Layer 6 of a small transformer language model trained on English Wikipedia (9 layers, counted from 0, width 96).
A neuron adds its activation times its output weights to the MLP's output. To switch it off is to set its activation to zero at one token and run the rest of the model.

Output weights of the MLP neurons that the questions are about. A number n stands for n times 0.0013.
n32: 380 151 24 210 -94 276 209 -117 -159 86 22 -61 -119 -10 88 -54 -303 -68 -74 174 -161 117 9 -196 95 0 -146 -197 444 -34 -132 -119 48 -94 -372 -198 -59 -153 35 100 297 -14 87 132 227 -116 206 222 85 9 -159 -144 102 -237 30 127 54 117 151 -89 -118 58 188 -13 73 79 -66 176 82 -65 93 56 -212 -58 70 134 -31 298 9 184 281 -202 -111 -166 -15 -105 -135 -110 -31 191 -128 -142 8 -126 -51 147
n44: -148 239 118 146 -84 45 -174 127 52 88 -118 -64 -13 241 6 10 -3 48 37 -89 246 109 162 79 -184 41 -72 82 18 3 51 257 92 -32 -143 141 93 29 37 -26 20 -52 -28 -26 61 -77 -61 112 42 104 27 135 -7 131 -90 -97 38 197 -194 -417 106 9 -120 -53 -29 -157 26 44 36 12 170 87 -86 -146 -38 -117 13 -67 126 108 -89 137 101 33 -14 -37 103 69 -179 -147 46 -80 18 46 7 40
n47: -114 -34 23 -163 41 264 283 168 -195 200 28 -61 -158 58 -21 -36 -48 -11 -42 -43 -223 258 -40 14 -24 -223 -40 4 -73 164 -57 119 99 -185 -15 109 34 -61 114 51 -126 -69 39 -62 83 3 -132 133 34 105 82 111 -122 -32 -193 101 -75 155 -178 79 36 237 -51 -263 -289 -74 69 77 73 -52 7 152 -258 78 -98 141 18 -79 -19 -29 -145 11 92 -147 -60 87 -71 -22 226 -25 -33 69 17 -152 -173 207
n72: 118 5 192 159 -39 174 -265 126 -141 -227 68 -232 109 -151 105 -14 70 -23 -168 -111 -255 252 -137 -315 245 153 170 -130 103 -31 -255 -260 10 -72 -129 20 281 -101 -58 -4 385 -146 -241 -24 -137 -147 241 -5 277 66 48 -181 82 -128 -63 75 -98 272 136 -130 -23 234 -5 -273 -86 -59 -13 -265 -190 81 -218 -41 42 -212 17 52 -111 -44 -87 -59 233 0 -176 29 -16 314 110 268 107 -28 -14 -89 -114 -179 -221 99
n115: 118 -125 89 -78 72 -220 134 -115 4 -143 133 73 -225 -186 45 69 -58 15 -89 141 -28 69 -85 -152 73 -185 206 41 -25 72 -85 135 0 -21 -61 -32 170 -28 159 44 -51 -97 -58 -35 24 37 -15 118 -242 217 12 -157 -138 -13 142 43 -65 0 -62 -85 -266 -7 42 26 152 -184 137 -23 -292 37 44 -19 280 -8 18 118 151 198 -151 181 -33 184 30 -247 142 34 -72 122 0 -226 43 103 -195 -334 -162 221
n123: 8 -96 19 -42 183 199 43 -23 -284 -111 134 86 -86 42 32 124 10 -62 -170 -98 -58 238 48 199 -122 -120 -82 -27 7 65 -42 129 175 -44 4 -211 3 -66 -158 -215 57 29 271 4 123 -35 -15 -177 62 -18 -27 -36 132 113 -53 155 7 -7 -99 -38 -40 255 -24 14 -317 -104 13 -64 245 28 228 -208 78 -55 -87 27 -25 -54 178 103 -25 -183 22 -82 -94 118 169 -150 -22 -22 183 -178 -31 -152 -23 214
n150: 42 67 -74 -65 47 -71 -12 90 29 -6 -31 254 -31 -126 144 -38 9 119 43 -273 -84 -13 216 -73 -15 -188 23 -27 -80 102 148 -134 61 -21 20 -40 33 204 -18 -100 -66 158 158 -181 20 -98 -25 224 -6 -16 73 -138 -234 -14 -14 74 -35 -23 -86 -63 97 -21 70 -269 -137 13 141 -38 -62 56 -37 -120 119 -52 -18 129 73 -141 -83 125 -108 150 -25 59 126 -106 -21 52 -150 14 75 -199 -172 90 -10 -6
n196: 100 44 -252 -120 -103 177 141 171 -163 128 136 -165 -51 -24 -127 150 -28 -127 -3 17 -115 161 124 -181 158 78 18 -23 6 -13 -33 31 -49 -177 41 88 -66 -47 159 200 4 -25 53 -117 -177 57 28 227 126 -21 80 -140 101 116 -28 39 -14 -88 -57 -188 148 -36 116 -130 -4 113 39 213 -57 -51 55 -119 -170 -110 29 -10 -284 -207 153 -105 -94 81 63 97 -95 346 83 151 39 -122 36 77 -119 -18 -170 78
n204: 148 -49 4 141 141 264 219 -48 105 -94 71 52 -192 -125 113 65 51 143 64 -107 37 -108 156 61 18 -154 -239 58 -260 54 130 113 271 -258 242 142 123 111 41 45 0 62 -203 -152 -65 74 -161 198 -51 78 88 103 -48 140 13 -66 -54 -35 -225 -90 -117 65 21 -57 -244 117 -81 279 208 -156 -192 19 13 83 14 -69 27 154 228 14 -256 -133 132 -162 -56 19 62 300 -85 -127 118 30 -95 -92 -119 -26
n235: -17 83 -25 -35 226 107 -81 0 -44 143 -8 -156 73 5 -139 -98 -150 158 -126 70 -50 -12 -60 -156 -94 74 -319 -143 -145 15 75 -266 -84 -26 -142 165 -11 -57 49 -28 4 155 47 75 83 19 149 97 63 -135 -86 -188 -126 -95 181 127 177 -12 349 -18 40 -179 372 -100 104 270 -18 154 72 -19 -168 -11 -336 379 -76 -225 74 37 33 -7 144 -74 71 -157 -18 65 74 129 -20 10 -149 8 -204 122 174 -53
n238: 150 -52 188 -230 -104 71 134 -69 21 117 243 -127 40 -43 12 45 -11 75 -116 123 135 62 388 -74 63 -252 -344 -146 172 -162 39 -170 110 122 75 69 -23 -104 24 -147 -320 -87 67 25 -126 -20 45 174 82 50 43 50 149 123 -23 113 -112 191 170 130 -79 -65 177 65 -51 16 197 178 -176 56 34 275 46 -18 94 -104 -65 -244 261 -56 75 -168 -7 34 -93 0 124 254 194 179 -101 202 -12 308 111 -151
n261: 124 110 139 10 28 -117 45 -36 133 67 -79 144 -152 31 42 -89 -17 47 249 54 16 -109 -137 -173 -126 137 209 -228 -47 -98 4 -46 -334 25 66 -460 164 7 -41 21 12 43 -133 157 82 -71 -50 -8 92 -122 -4 69 -44 -43 -387 -35 -140 -70 -50 108 23 7 -102 -129 20 30 -11 -76 -20 281 69 11 79 55 -145 -11 34 -212 133 -35 242 -61 -179 44 -96 -170 -380 -87 -120 34 -48 -100 -187 0 -144 -26
n308: 25 40 115 65 224 -181 50 10 -36 16 71 -61 16 74 57 64 -77 -141 78 22 -7 -96 -68 -191 107 94 211 75 86 -27 155 47 235 14 92 47 72 -55 49 223 -50 94 100 61 -37 49 61 43 42 272 -43 -46 53 28 -90 26 -51 132 256 -30 -74 -21 -35 125 -62 6 91 -50 94 62 173 -266 65 55 -12 -39 136 24 -156 -44 -65 -87 -63 -89 -198 -19 -45 -59 176 147 95 -211 -48 130 -43 -222
n311: -42 85 49 -63 -229 70 -15 76 23 -70 -19 -135 15 -160 26 31 -171 120 -153 34 69 -127 144 160 -4 -86 203 -87 -114 -14 109 4 -180 8 -151 69 243 -128 -170 17 -338 128 -95 -144 -134 85 -8 -154 -33 222 112 90 206 -157 -134 -66 277 4 -125 -125 101 -32 -21 297 -55 -90 -32 -15 -12 -56 -128 56 -22 162 49 -108 -42 -393 88 122 -41 -205 188 24 121 23 -36 -185 162 130 98 -125 -47 259 55 -70
n339: 335 -24 202 101 -184 -138 -326 52 173 -120 -125 24 131 -216 -138 64 -34 -19 204 23 117 -217 69 140 4 -81 -4 -4 -109 0 161 145 41 -201 81 116 -212 -96 29 65 -39 4 -144 89 -205 -18 -224 12 198 -19 -111 -34 87 -244 -77 0 145 -73 153 -133 234 67 38 -78 -58 -26 298 276 0 133 -44 -99 275 -33 112 68 75 40 115 -35 106 327 62 -23 17 63 158 35 126 -122 -70 73 -14 91 -130 29
n360: 181 -48 129 -116 -7 -3 64 99 129 -206 -19 134 -132 -206 -161 -232 0 30 -233 -193 -42 191 27 -46 -85 -4 -97 21 42 86 -73 138 248 94 126 45 87 0 -9 67 -65 103 74 30 3 -85 82 34 -165 47 -31 -80 85 -22 -48 -229 16 -232 -46 84 73 -223 -43 -35 -104 58 100 -103 43 -190 113 130 104 -149 -48 3 117 156 157 36 -54 -79 51 148 26 -38 -115 -118 -66 160 10 44 -6 95 166 -98

Each question names a token from some text and the token that comes next. It shows the activations a of the neurons there, in the order above. A number n stands for n times 0.016.

Then comes g, the gradient of the next token's log-probability with respect to the MLP's output, scaled to length 1. A neuron's effect is roughly proportional to its activation times (output weights . g). A number n stands for n times 0.00095.

"I", then "CE"
a: -6 322 -8 0 0 268 126 0 -1 15 0 0 0 -1 -9 0
g: 269 -134 -203 20 75 -73 -123 -3 105 84 27 -47 158 33 92 129 78 39 -155 50 -34 -137 -34 34 72 172 61 45 -117 47 206 -84 -27 29 171 7 -22 -43 -79 -237 44 104 -47 -47 126 -9 47 -80 123 -115 106 -89 -62 129 3 -140 -55 43 -39 171 -105 83 -125 -15 -52 57 9 -117 35 158 -11 46 119 68 -27 197 -21 197 -97 187 95 220 -177 8 -241 44 92 -162 67 -51 128 -47 -74 24 105 73
Which neuron, switched off, raises the next token's probability most? n44

"’", then " Bucks"
a: -1 113 0 -2 -11 32 -11 0 0 0 -7 -5 0 -9 0 -2
g: -189 137 -144 -118 167 -51 220 -42 174 90 66 87 -110 42 55 60 -42 202 98 30 -10 73 -22 -180 -93 38 93 -183 63 -23 110 -83 -179 123 204 -72 -70 -88 -16 -88 -163 62 -93 -57 64 -1 71 69 -34 -117 -75 -29 16 32 -37 -11 -34 -146 40 127 18 60 -13 -193 -42 180 -38 91 -50 216 -56 -40 51 21 -27 -6 152 223 -47 -107 0 -124 -92 -21 90 -50 195 -47 -59 -44 92 27 240 -102 -212 179
Which neuron, switched off, raises the next token's probability most? n44

" serves", then " as"
a: -1 -3 0 0 -2 -10 -7 82 -3 -2 80 -10 -8 -11 0 0
g: -191 82 19 173 -101 7 -208 -128 -86 38 55 3 -62 16 -31 -31 92 63 -62 -264 258 -48 56 -198 86 30 188 69 12 27 69 34 34 -6 -182 -36 130 -12 44 -22 33 55 -90 55 -92 -35 153 -168 -217 14 84 5 -84 -117 68 53 15 -29 -17 -187 -198 122 -49 126 13 -56 -33 -134 22 96 -12 38 210 -244 -27 -64 159 -30 -56 69 -8 -40 -113 35 339 -46 65 82 -99 62 -19 -100 -85 111 -82 30
Which neuron, switched off, raises the next token's probability most? n196

" adm", then "itting"
a: 0 -1 0 0 -10 0 153 0 0 -8 -10 0 162 66 0 -4
g: -2 -46 -176 -141 149 -102 14 262 33 -70 174 110 -45 80 -57 37 -3 -35 -22 119 -168 8 71 -110 -214 65 113 66 15 -79 -25 63 229 -33 -143 9 -130 27 -143 160 -14 62 -74 49 42 283 -54 -82 83 -60 289 3 142 36 4 -118 105 -9 -18 52 149 -71 -97 61 -44 18 131 2 23 120 -106 -115 -51 -101 -152 -23 -2 180 -58 -186 -76 -43 -49 197 -61 62 -206 42 124 -16 13 159 17 124 -32 64
Which neuron, switched off, raises the next token's probability most? n150

",", then " Nevada"
a: 233 0 -2 0 0 -2 42 -10 -4 -1 124 10 -8 8 -1 139
g: 76 -177 -25 58 -60 -58 -36 -66 199 -68 -119 97 2 -7 20 59 -20 118 75 -203 138 -51 -68 99 105 -116 -116 -38 -228 -203 62 -15 -43 -18 -8 46 68 -71 -142 -37 32 89 -140 -24 -137 99 -37 44 58 -40 292 38 35 193 -94 123 121 -16 120 45 76 -34 217 107 65 29 -20 -65 79 -213 62 -93 -112 -72 -113 -113 38 -289 72 217 -45 85 15 101 -139 31 -52 82 -114 -41 -32 -192 120 120 -31 126
Which neuron, switched off, raises the next token's probability most? n32

" National", then " Finals"
a: 0 0 0 0 0 -1 0 -2 0 -6 0 -9 0 -5 -8 222
g: -441 -123 -222 3 -4 47 156 129 -24 24 -84 -97 -32 6 30 115 36 -104 20 -31 46 44 -19 -61 -13 -3 -152 -55 -1 55 -51 -89 -132 38 137 -66 38 69 7 -29 50 266 -176 57 55 219 -25 -47 12 146 -4 18 95 35 -92 174 -56 -72 169 -141 -55 -15 13 123 71 -19 -41 0 -128 97 -29 15 -36 -18 30 89 16 36 -101 -27 163 88 -109 -61 230 108 229 -187 183 96 -51 102 125 -39 -146 -41
Which neuron, switched off, raises the next token's probability most? n360

" he", then " thought"
a: -3 86 0 -8 -1 20 -11 0 -4 359 -10 0 0 118 358 0
g: 86 117 -156 -168 79 -73 117 52 -65 50 -182 -69 126 24 78 40 36 58 121 -131 88 194 -66 -13 -89 285 123 115 -12 -41 48 -127 60 24 26 -98 13 -105 -12 -77 -129 75 -58 -153 112 30 64 -16 40 -127 109 -69 126 124 19 -110 -218 -63 -8 100 -84 -27 -30 -43 89 81 -107 11 -172 -133 138 13 54 -65 -50 69 38 -174 201 -29 69 137 -76 46 -114 41 -155 -226 -159 -77 118 174 -207 -55 -37 204
Which neuron, switched off, raises the next token's probability most? n339

"ially", then " boost"
a: -1 -10 -3 0 174 0 -1 0 92 -7 -2 83 -4 0 128 0
g: -1 -38 -32 -96 0 24 -32 27 106 -51 83 -114 25 -120 110 -4 25 -62 256 102 1 -134 -94 227 -38 137 -162 -230 136 73 -77 231 45 -119 95 30 64 140 24 123 -32 85 -228 151 188 52 26 41 70 -52 120 59 -30 -87 -9 -41 -50 72 213 203 82 -42 150 -34 140 116 41 13 86 -2 37 324 57 -30 -24 184 94 2 -119 18 222 36 11 30 25 9 -105 14 -35 -111 13 -123 37 -63 -167 -69
Which two neurons, each switched off alone, lower its probability most, in order? n339, n261

"8", then ")"
a: -2 0 -10 0 122 0 0 2 0 0 -2 0 104 -4 -5 0
g: 13 147 -183 95 -121 -165 141 167 -104 -22 88 -181 -86 255 35 -21 -236 38 -212 51 57 -54 51 55 -157 8 -11 160 70 -71 -24 -35 15 12 32 -60 -52 -214 -138 165 -104 135 4 63 19 -99 145 270 -78 58 -4 -237 -35 151 47 -162 6 51 9 64 10 -46 10 -2 71 -114 -204 48 69 85 -48 -64 -98 103 -37 -59 33 200 38 -91 -86 -87 -83 11 -43 15 -142 89 107 124 -20 191 37 2 -38 -104
Switching off which neuron hurts the next token most? n308

" know", then "ingly"
a: -2 8 -9 0 -7 0 261 -1 -11 -2 -8 -9 -8 -9 -2 -4
g: -10 -109 -40 -56 -160 -35 42 -97 -156 58 89 -28 -33 -11 -77 44 -136 -7 155 106 67 -81 -85 156 -139 -12 252 -70 1 -87 -74 133 152 50 -49 117 -27 148 -10 -114 45 -51 1 -240 -83 -66 17 -96 12 -56 63 -8 66 41 145 84 4 157 -31 54 135 59 -141 176 -79 84 69 -253 30 139 77 258 154 11 21 -42 33 63 23 -127 141 189 39 251 -119 91 16 -122 -21 -180 -62 20 -129 -85 -87 204
Which neuron, switched off, raises the next token's probability most? n150

" those", then " who"
a: -9 -5 132 0 -3 0 207 0 211 -11 -8 250 -1 -1 0 -2
g: 103 -92 -58 -6 55 -53 -178 61 -16 38 201 81 30 -130 172 -18 -97 130 121 32 246 -92 -97 -129 -12 -1 146 174 80 166 -23 -236 -9 -91 -79 -24 -20 -98 -44 -76 -59 90 260 -73 46 65 119 52 -116 145 -18 -106 48 104 -47 9 -116 36 -119 52 65 0 -42 237 -4 121 -72 -44 -119 -18 -2 -43 67 -29 143 -76 45 -35 195 97 -85 -16 -166 26 148 -165 26 -145 -317 174 -6 -40 83 -68 -2 -59
Which two neurons, each switched off alone, lower its probability most, in order? n150, n261

" Jam", then "estown"
a: -1 0 0 0 0 -10 69 0 0 0 0 -1 0 235 0 327
g: 145 75 -46 -39 -147 -12 83 -118 17 -129 -155 -76 36 -77 -15 102 -130 125 105 16 88 -1 159 128 24 -32 -6 -129 40 239 -79 -98 139 145 -107 60 150 -69 177 -29 -100 -77 92 160 -124 -15 86 -58 74 227 127 76 77 67 -43 21 -212 34 -70 -24 -70 8 144 -171 72 24 -146 -180 24 -151 22 83 -51 83 82 65 -41 -2 -72 -18 -249 -153 -104 44 -243 126 -59 5 39 -241 -70 86 37 80 -73 123
Which two neurons, each switched off alone, lower its probability most, in order? n311, n360

"ed", then " to"
a: 0 0 0 0 204 0 -10 -8 -1 -9 0 47 11 -3 0 0
g: 252 -8 23 -68 -41 181 -69 90 -187 121 4 -25 76 47 66 -40 -168 -3 -24 24 -1 -31 162 51 18 -94 79 26 23 53 -62 158 144 116 -80 112 -106 122 -120 -14 85 23 -195 110 255 -25 -163 -49 55 139 -44 -100 -55 -204 154 -74 107 34 147 1 -251 -9 -110 64 1 -21 -98 30 -178 -100 27 -109 -21 265 123 93 118 -18 -81 -155 -326 51 -46 51 56 -60 71 -16 -25 -49 30 -33 29 6 -96 -86
Which neuron, switched off, raises the next token's probability most? n261

" and", then " Mal"
a: 30 -3 7 0 -11 -10 -1 -2 344 246 0 168 0 -8 213 0
g: 50 -131 83 -175 4 162 143 115 133 84 102 6 -126 -110 54 -18 -49 17 77 -159 -90 -68 -68 103 -121 13 69 108 -18 14 47 39 139 -53 101 -88 38 -73 -8 -88 68 88 57 24 88 21 19 19 -54 -70 -89 81 -112 18 -260 42 137 -37 144 265 -53 118 13 -134 -23 -59 175 2 -17 -2 -115 -42 -10 -9 234 -185 -99 191 -89 -37 -15 -441 180 -55 -85 81 -152 -8 28 -9 76 -128 93 -45 9 36
Which two neurons, each switched off alone, lower its probability most, in order? n204, n261

"200", then "7"
a: -2 -2 0 355 -4 0 -9 0 0 0 -10 0 0 8 212 -8
g: -10 -38 -36 7 -89 -66 44 -75 111 -228 -57 -117 189 -18 -70 172 14 28 -101 104 172 140 -157 -35 18 29 108 -162 120 -65 74 55 3 99 -41 128 3 -38 22 222 -4 -110 -123 -34 49 172 59 214 112 163 -1 12 41 -211 15 3 -13 -14 85 -92 -40 -153 -81 -131 -4 99 -147 -18 128 -188 -62 93 -51 236 -43 88 52 -91 7 -198 -174 20 239 105 50 160 121 103 113 29 -165 -26 16 -14 145 42
Switching off which neuron hurts the next token most? n72

" is", then " a"
a: 0 -8 0 73 0 91 0 0 -9 0 295 0 -10 18 0 0
g: 92 9 172 46 -7 39 16 7 82 22 141 -228 37 50 -21 -122 -25 -56 -30 -52 69 208 154 58 188 9 -58 90 3 21 78 136 110 -37 -121 76 26 10 52 165 -65 98 14 48 -170 29 -130 85 206 46 -37 102 225 7 -7 20 128 74 -30 95 241 68 194 116 -127 46 35 -149 -153 -7 -33 -42 -175 -75 90 -5 -324 40 8 -49 93 55 -66 322 7 -20 88 154 107 53 58 66 78 108 18 -109
Switching off which neuron hurts the next token most? n238

"len", then "jak"
a: 0 7 0 0 -10 0 -10 -1 0 0 -2 0 -1 110 0 0
g: -187 -49 -75 75 -74 -61 -84 107 38 153 -4 -79 -158 -58 -26 98 98 134 274 -127 -143 41 -76 154 -155 66 -35 -26 223 46 -88 53 -57 -43 13 -68 331 162 -47 -180 52 9 -57 -31 -19 19 15 -19 89 195 42 -31 108 -58 -114 -243 126 -111 -46 35 3 88 -24 0 158 -77 -69 -80 -60 38 25 141 -19 -94 -54 122 75 46 84 -71 4 -132 193 82 -5 36 62 -122 -105 -151 -131 -112 -57 100 201 148
Switching off which neuron hurts the next token most? n311

"Comp", then "ar"
a: 0 0 0 0 0 0 -1 -10 0 -1 -9 0 -9 224 -7 47
g: -38 -267 75 78 -28 -33 19 -91 -78 43 -165 212 5 -36 55 -174 66 -46 -137 63 113 159 -169 7 95 -35 -165 185 -198 -166 -28 -81 -158 130 -21 -28 -43 113 -173 241 -78 -180 -8 -106 -11 23 80 135 -165 -19 -31 15 -76 -215 98 170 -110 67 -44 -120 -88 19 7 205 -16 -67 -59 104 103 -244 -104 63 22 -90 126 16 -59 -42 -16 -76 -4 -53 56 50 56 22 -58 -101 19 75 -107 -7 46 204 -81 1
Switching off which neuron hurts the next token most? n311

" it", then " has"
a: 0 91 -9 -8 -10 -1 120 0 176 370 0 -2 0 -1 432 -5
g: -106 -26 35 199 -32 112 26 -186 -28 45 -2 133 -99 -31 52 -93 -31 -47 -114 -60 -22 112 36 -203 -8 -43 -23 -5 -224 277 -141 -10 67 69 149 126 -59 226 145 14 -132 27 80 60 89 28 -68 -49 -17 -20 -85 172 -41 -130 0 -39 -24 -84 -87 -1 67 -129 252 -55 -297 62 -30 -39 99 110 -163 -110 89 2 -21 63 -46 -102 -18 30 207 -172 101 29 40 -41 -74 13 -150 115 114 -139 15 33 261 15
Switching off which neuron hurts the next token most? n235

" U", then ".S"
a: 86 119 0 -2 -1 84 43 0 0 -11 0 3 0 193 0 178
g: 99 -3 57 -139 79 -31 165 -251 60 -173 -50 -25 -151 -107 -91 -69 -98 -83 -145 -47 344 67 -33 58 175 119 -19 -40 -19 2 151 -45 -31 72 188 -7 226 -26 -100 59 -1 49 -219 173 -91 -155 -18 -105 -171 -106 -26 7 183 -178 -3 186 62 -77 77 4 10 89 -54 -54 -199 -2 -82 -141 140 66 27 94 125 20 -60 19 19 98 -183 4 -53 45 -69 3 -63 74 132 -53 52 -78 54 -105 15 144 -65 -64
Switching off which neuron hurts the next token most? n360

" He", then " is"
a: -2 -8 0 -5 -1 -2 -5 0 22 313 -5 0 0 -10 287 0
g: 36 -109 67 203 -123 60 -15 -274 51 32 67 177 -116 130 49 51 -45 -87 103 3 101 64 -65 27 58 -27 -176 -73 -168 -165 -20 24 14 98 129 126 -56 80 143 95 164 15 -38 49 -165 123 -97 107 15 -23 -4 -10 126 23 -131 90 -21 140 -41 -79 -23 66 121 -43 57 56 100 84 28 130 -172 45 0 -72 -46 89 27 -55 -148 16 118 -15 -111 0 90 -171 41 385 37 16 45 -338 74 12 157 20
Switching off which neuron hurts the next token most? n339

" interested", then " in"
a: 0 0 -4 0 -10 0 84 -3 56 -1 -2 23 109 -11 -6 11
g: 148 -41 -146 140 -181 48 33 -42 -3 -20 -67 -72 -220 81 84 -103 -106 161 -114 6 173 -123 111 103 81 -103 132 84 70 -245 -68 -44 6 95 -25 -15 12 80 -24 -2 18 122 221 -95 -132 -40 106 -26 -70 -75 1 136 61 -141 113 -75 -108 5 -115 -121 -85 -35 -192 141 -59 -84 48 -96 -47 104 -34 -38 272 -110 -88 -93 97 -20 -144 97 -148 75 -174 -80 230 -142 -184 7 104 -15 -70 -117 -93 66 30 -11
Switching off which neuron hurts the next token most? n150

")", then " was"
a: 233 0 -6 0 -9 -2 0 0 0 0 -8 0 0 -1 139 -9
g: -50 52 165 54 98 -225 -106 140 -15 -63 -151 13 -36 10 -190 -199 -91 72 -124 154 -73 85 -31 -105 -8 -189 1 29 192 -176 -24 -105 12 -58 -101 -18 204 -101 37 -189 -49 144 82 37 127 101 82 37 -117 65 -86 -103 42 -103 -70 -123 137 -80 -50 -199 -40 69 -61 40 -13 -166 -59 -6 136 129 25 -216 -186 165 -28 -240 27 81 24 -47 74 -172 -111 -21 -12 76 -3 -185 147 39 -34 -8 17 68 -43 -70
Switching off which neuron hurts the next token most? n32

",", then " depending"
a: 471 0 -6 -1 -6 -6 -9 -7 68 -4 7 -5 0 0 0 0
g: -35 -53 -28 28 -70 -14 154 -20 49 -7 274 -19 -156 -89 -37 92 -26 -20 -25 -13 117 -60 205 -80 -71 124 -173 54 -45 7 -85 45 -266 -24 31 -63 21 47 150 168 -105 163 -52 80 -78 77 12 -110 42 -71 0 -87 -12 94 277 162 -99 36 -147 82 -67 -41 -279 23 30 -15 33 10 280 115 -18 215 -65 -21 -172 -41 239 49 72 -30 -140 144 -87 -141 45 58 -25 -45 2 -32 68 -22 -77 34 120 -155
Switching off which neuron hurts the next token most? n204

" S", then "inal"
a: 0 -5 0 0 0 -2 17 0 0 0 0 -11 0 206 0 91
g: 1 -47 -38 -55 -180 -33 167 -124 -49 -133 -91 -22 -126 25 210 -36 77 -117 -74 25 -111 -23 28 -82 -126 -129 -63 -171 -39 59 -16 -71 50 124 74 -37 -180 28 -9 -113 -148 179 -96 -21 161 -212 -42 -110 -230 46 -14 -97 148 53 -127 -69 16 -12 -3 9 -96 110 -92 91 -23 71 161 67 -120 145 21 -294 61 -185 -13 32 31 82 52 74 245 -108 -1 123 80 -41 -36 -58 49 -285 -85 24 36 65 115 -144
Switching off which neuron hurts the next token most? n360

" received", then " by"
a: 0 0 114 0 130 0 6 85 3 0 0 85 0 -4 0 0
g: 203 -36 4 269 -97 -100 -63 -140 46 -136 80 -104 -92 -42 15 -94 -36 -14 47 -65 157 -104 -112 167 37 151 70 66 103 -54 -70 115 -62 31 -31 -97 11 62 180 97 28 17 90 -179 -256 -32 39 103 -110 92 72 125 -17 19 46 34 17 -49 1 -324 -79 -46 25 -63 53 -2 -17 -41 13 18 12 48 82 -95 13 6 85 86 -194 103 -82 -24 158 -8 233 -2 158 -29 38 136 -7 -385 -151 -1 -71 33
Switching off which neuron hurts the next token most? n115

" evidence", then " remains"
a: -4 -1 130 0 311 0 -8 0 0 -9 0 -10 -4 -1 106 -1
g: -76 -40 -34 -48 146 -67 -103 -176 -41 -137 -139 133 109 64 -229 55 -143 -122 -38 -19 27 -94 55 54 -22 24 33 164 -49 72 7 -47 44 309 -94 121 180 -54 5 -54 11 -114 -155 -80 -208 -20 -46 133 -49 -109 141 180 -118 -179 141 -173 53 48 43 -211 -59 3 127 -126 19 -73 80 -124 -101 -13 -41 -134 -147 -183 -28 70 59 12 160 7 57 -130 -85 130 29 48 -77 -54 48 50 -16 0 12 -175 106 208
Switching off which neuron hurts the next token most? n115

" a", then " Robin"
a: 0 -9 0 -3 -4 -9 0 -3 0 -9 0 -6 -11 47 0 0
g: -107 -96 59 -12 -22 24 145 210 56 54 71 -3 -102 -95 71 112 208 -7 -73 178 -106 -78 -94 109 -102 81 55 25 -67 4 -29 -32 -31 -72 74 83 -12 78 -55 -32 128 -64 -30 46 145 230 40 76 21 108 -71 -72 -13 168 60 28 -259 36 41 163 93 97 116 -121 -1 -43 3 170 -83 -87 -170 -329 107 90 193 -100 -18 178 39 -95 105 -212 -3 136 128 96 40 -25 207 -42 62 20 119 -141 -87 94
Which neuron, switched off, raises the next token's probability most? n311

" held", then " that"
a: -9 0 0 69 108 -3 -6 68 -3 39 0 -6 -3 46 -1 65
g: 155 -55 -41 -48 -61 -108 -14 198 -207 32 -99 40 66 -151 171 -3 -34 17 -94 -96 105 200 -225 209 -10 97 89 -79 -69 110 -10 -75 213 66 91 -50 -126 115 5 -47 -18 -53 -127 -194 185 152 168 -108 -154 -71 -138 -85 -39 128 -128 -171 94 39 109 -125 42 16 -212 -152 -39 25 -176 -82 22 -142 -34 -51 38 122 -62 -6 -115 -43 157 46 -167 57 35 -113 87 -64 -135 74 64 -5 -93 -15 66 30 35 3
Switching off which neuron hurts the next token most? n360

"is", then "’s"
a: 0 -1 0 0 82 -2 43 0 0 -1 0 -1 0 227 0 -1
g: -34 119 142 -111 -63 30 -128 -242 -91 72 -155 -40 218 11 5 -137 -81 76 -51 13 -117 -111 -188 -209 30 82 -8 23 42 181 120 -164 -50 51 66 160 -163 79 -121 -32 -17 23 116 118 -198 95 -89 -13 -122 -228 30 68 -142 66 48 -1 -55 -96 -44 -268 21 -125 174 20 -184 164 -77 -90 126 -21 -82 -153 80 -90 -35 134 10 -41 -49 -156 -135 46 3 -25 -96 7 -27 -32 -130 -91 97 -2 52 89 -80 53
Switching off which neuron hurts the next token most? n150

" focus", then " on"
a: -1 0 72 0 132 0 1 55 -10 41 0 4 13 -2 53 0
g: -8 6 -257 202 -163 -96 147 121 69 -89 -5 16 -20 -129 -3 159 -88 47 -74 -58 45 61 -35 140 30 -94 173 -57 169 -161 -141 119 -145 63 135 -87 -43 -38 31 -265 40 105 -134 -149 -166 -57 102 -19 12 -49 -74 39 31 -113 1 -37 26 -164 -42 -7 -12 -41 -264 26 -104 -63 67 -98 20 72 25 -80 204 38 -40 -49 111 -28 -259 47 12 43 -85 -65 234 -74 35 -37 61 88 49 -26 29 252 158 2
Which neuron, switched off, raises the next token's probability most? n47

" her", then " lies"
a: 0 250 0 -4 -1 -3 13 0 261 159 0 -9 -11 0 95 -1
g: -155 45 86 43 -133 -46 -150 -231 -125 0 -44 149 -37 93 -79 -41 -127 -40 -73 155 -94 235 -92 32 86 -73 -33 54 -183 -13 -75 -85 31 51 -89 -3 59 135 108 91 36 -59 218 162 106 -217 -31 17 148 -100 24 -33 2 138 -112 33 -21 80 -38 -65 177 -129 114 -267 -37 58 205 59 -50 -91 -122 10 147 103 -48 34 -25 -72 -104 1 50 -48 -131 -15 161 -18 -136 221 36 -107 -9 -152 69 56 199 75
Switching off which neuron hurts the next token most? n235

" had", then " ev"
a: 0 136 0 0 30 59 -5 -2 -10 279 0 0 -7 25 0 0
g: -101 -230 -54 -22 33 136 96 -13 -112 -71 -71 27 200 -133 63 -9 135 -105 235 -11 -43 -118 -200 -96 -84 162 -65 -43 31 -236 -82 119 -163 22 5 100 -38 -153 -16 -4 225 -78 -105 -15 -33 -127 -3 97 -2 110 42 -1 -51 -4 -189 83 -173 -26 257 13 10 -44 73 38 35 49 141 124 15 -59 12 39 45 -131 59 78 -157 -76 -310 -57 99 78 -28 43 -33 -15 -53 16 250 48 -38 18 106 -49 -66 -170
Which neuron, switched off, raises the next token's probability most? n44

" that", then " \""
a: 0 -7 225 0 0 0 48 0 256 54 0 -3 -10 0 9 0
g: 126 -17 -31 2 -80 -22 50 -2 275 62 44 -43 -24 -50 133 89 -4 -80 -203 17 -143 -85 25 88 125 119 205 -53 68 -42 187 151 -63 -97 37 52 -43 -4 -192 -108 -71 -145 -73 -180 34 82 110 -181 62 -42 84 9 -172 -27 -27 123 -146 -121 7 71 -43 124 -18 -96 66 -90 -28 26 -66 22 131 -28 -186 -230 -174 221 165 -129 -196 107 136 -87 2 -40 70 52 80 -95 199 41 -27 30 0 33 136 -159
Switching off which neuron hurts the next token most? n47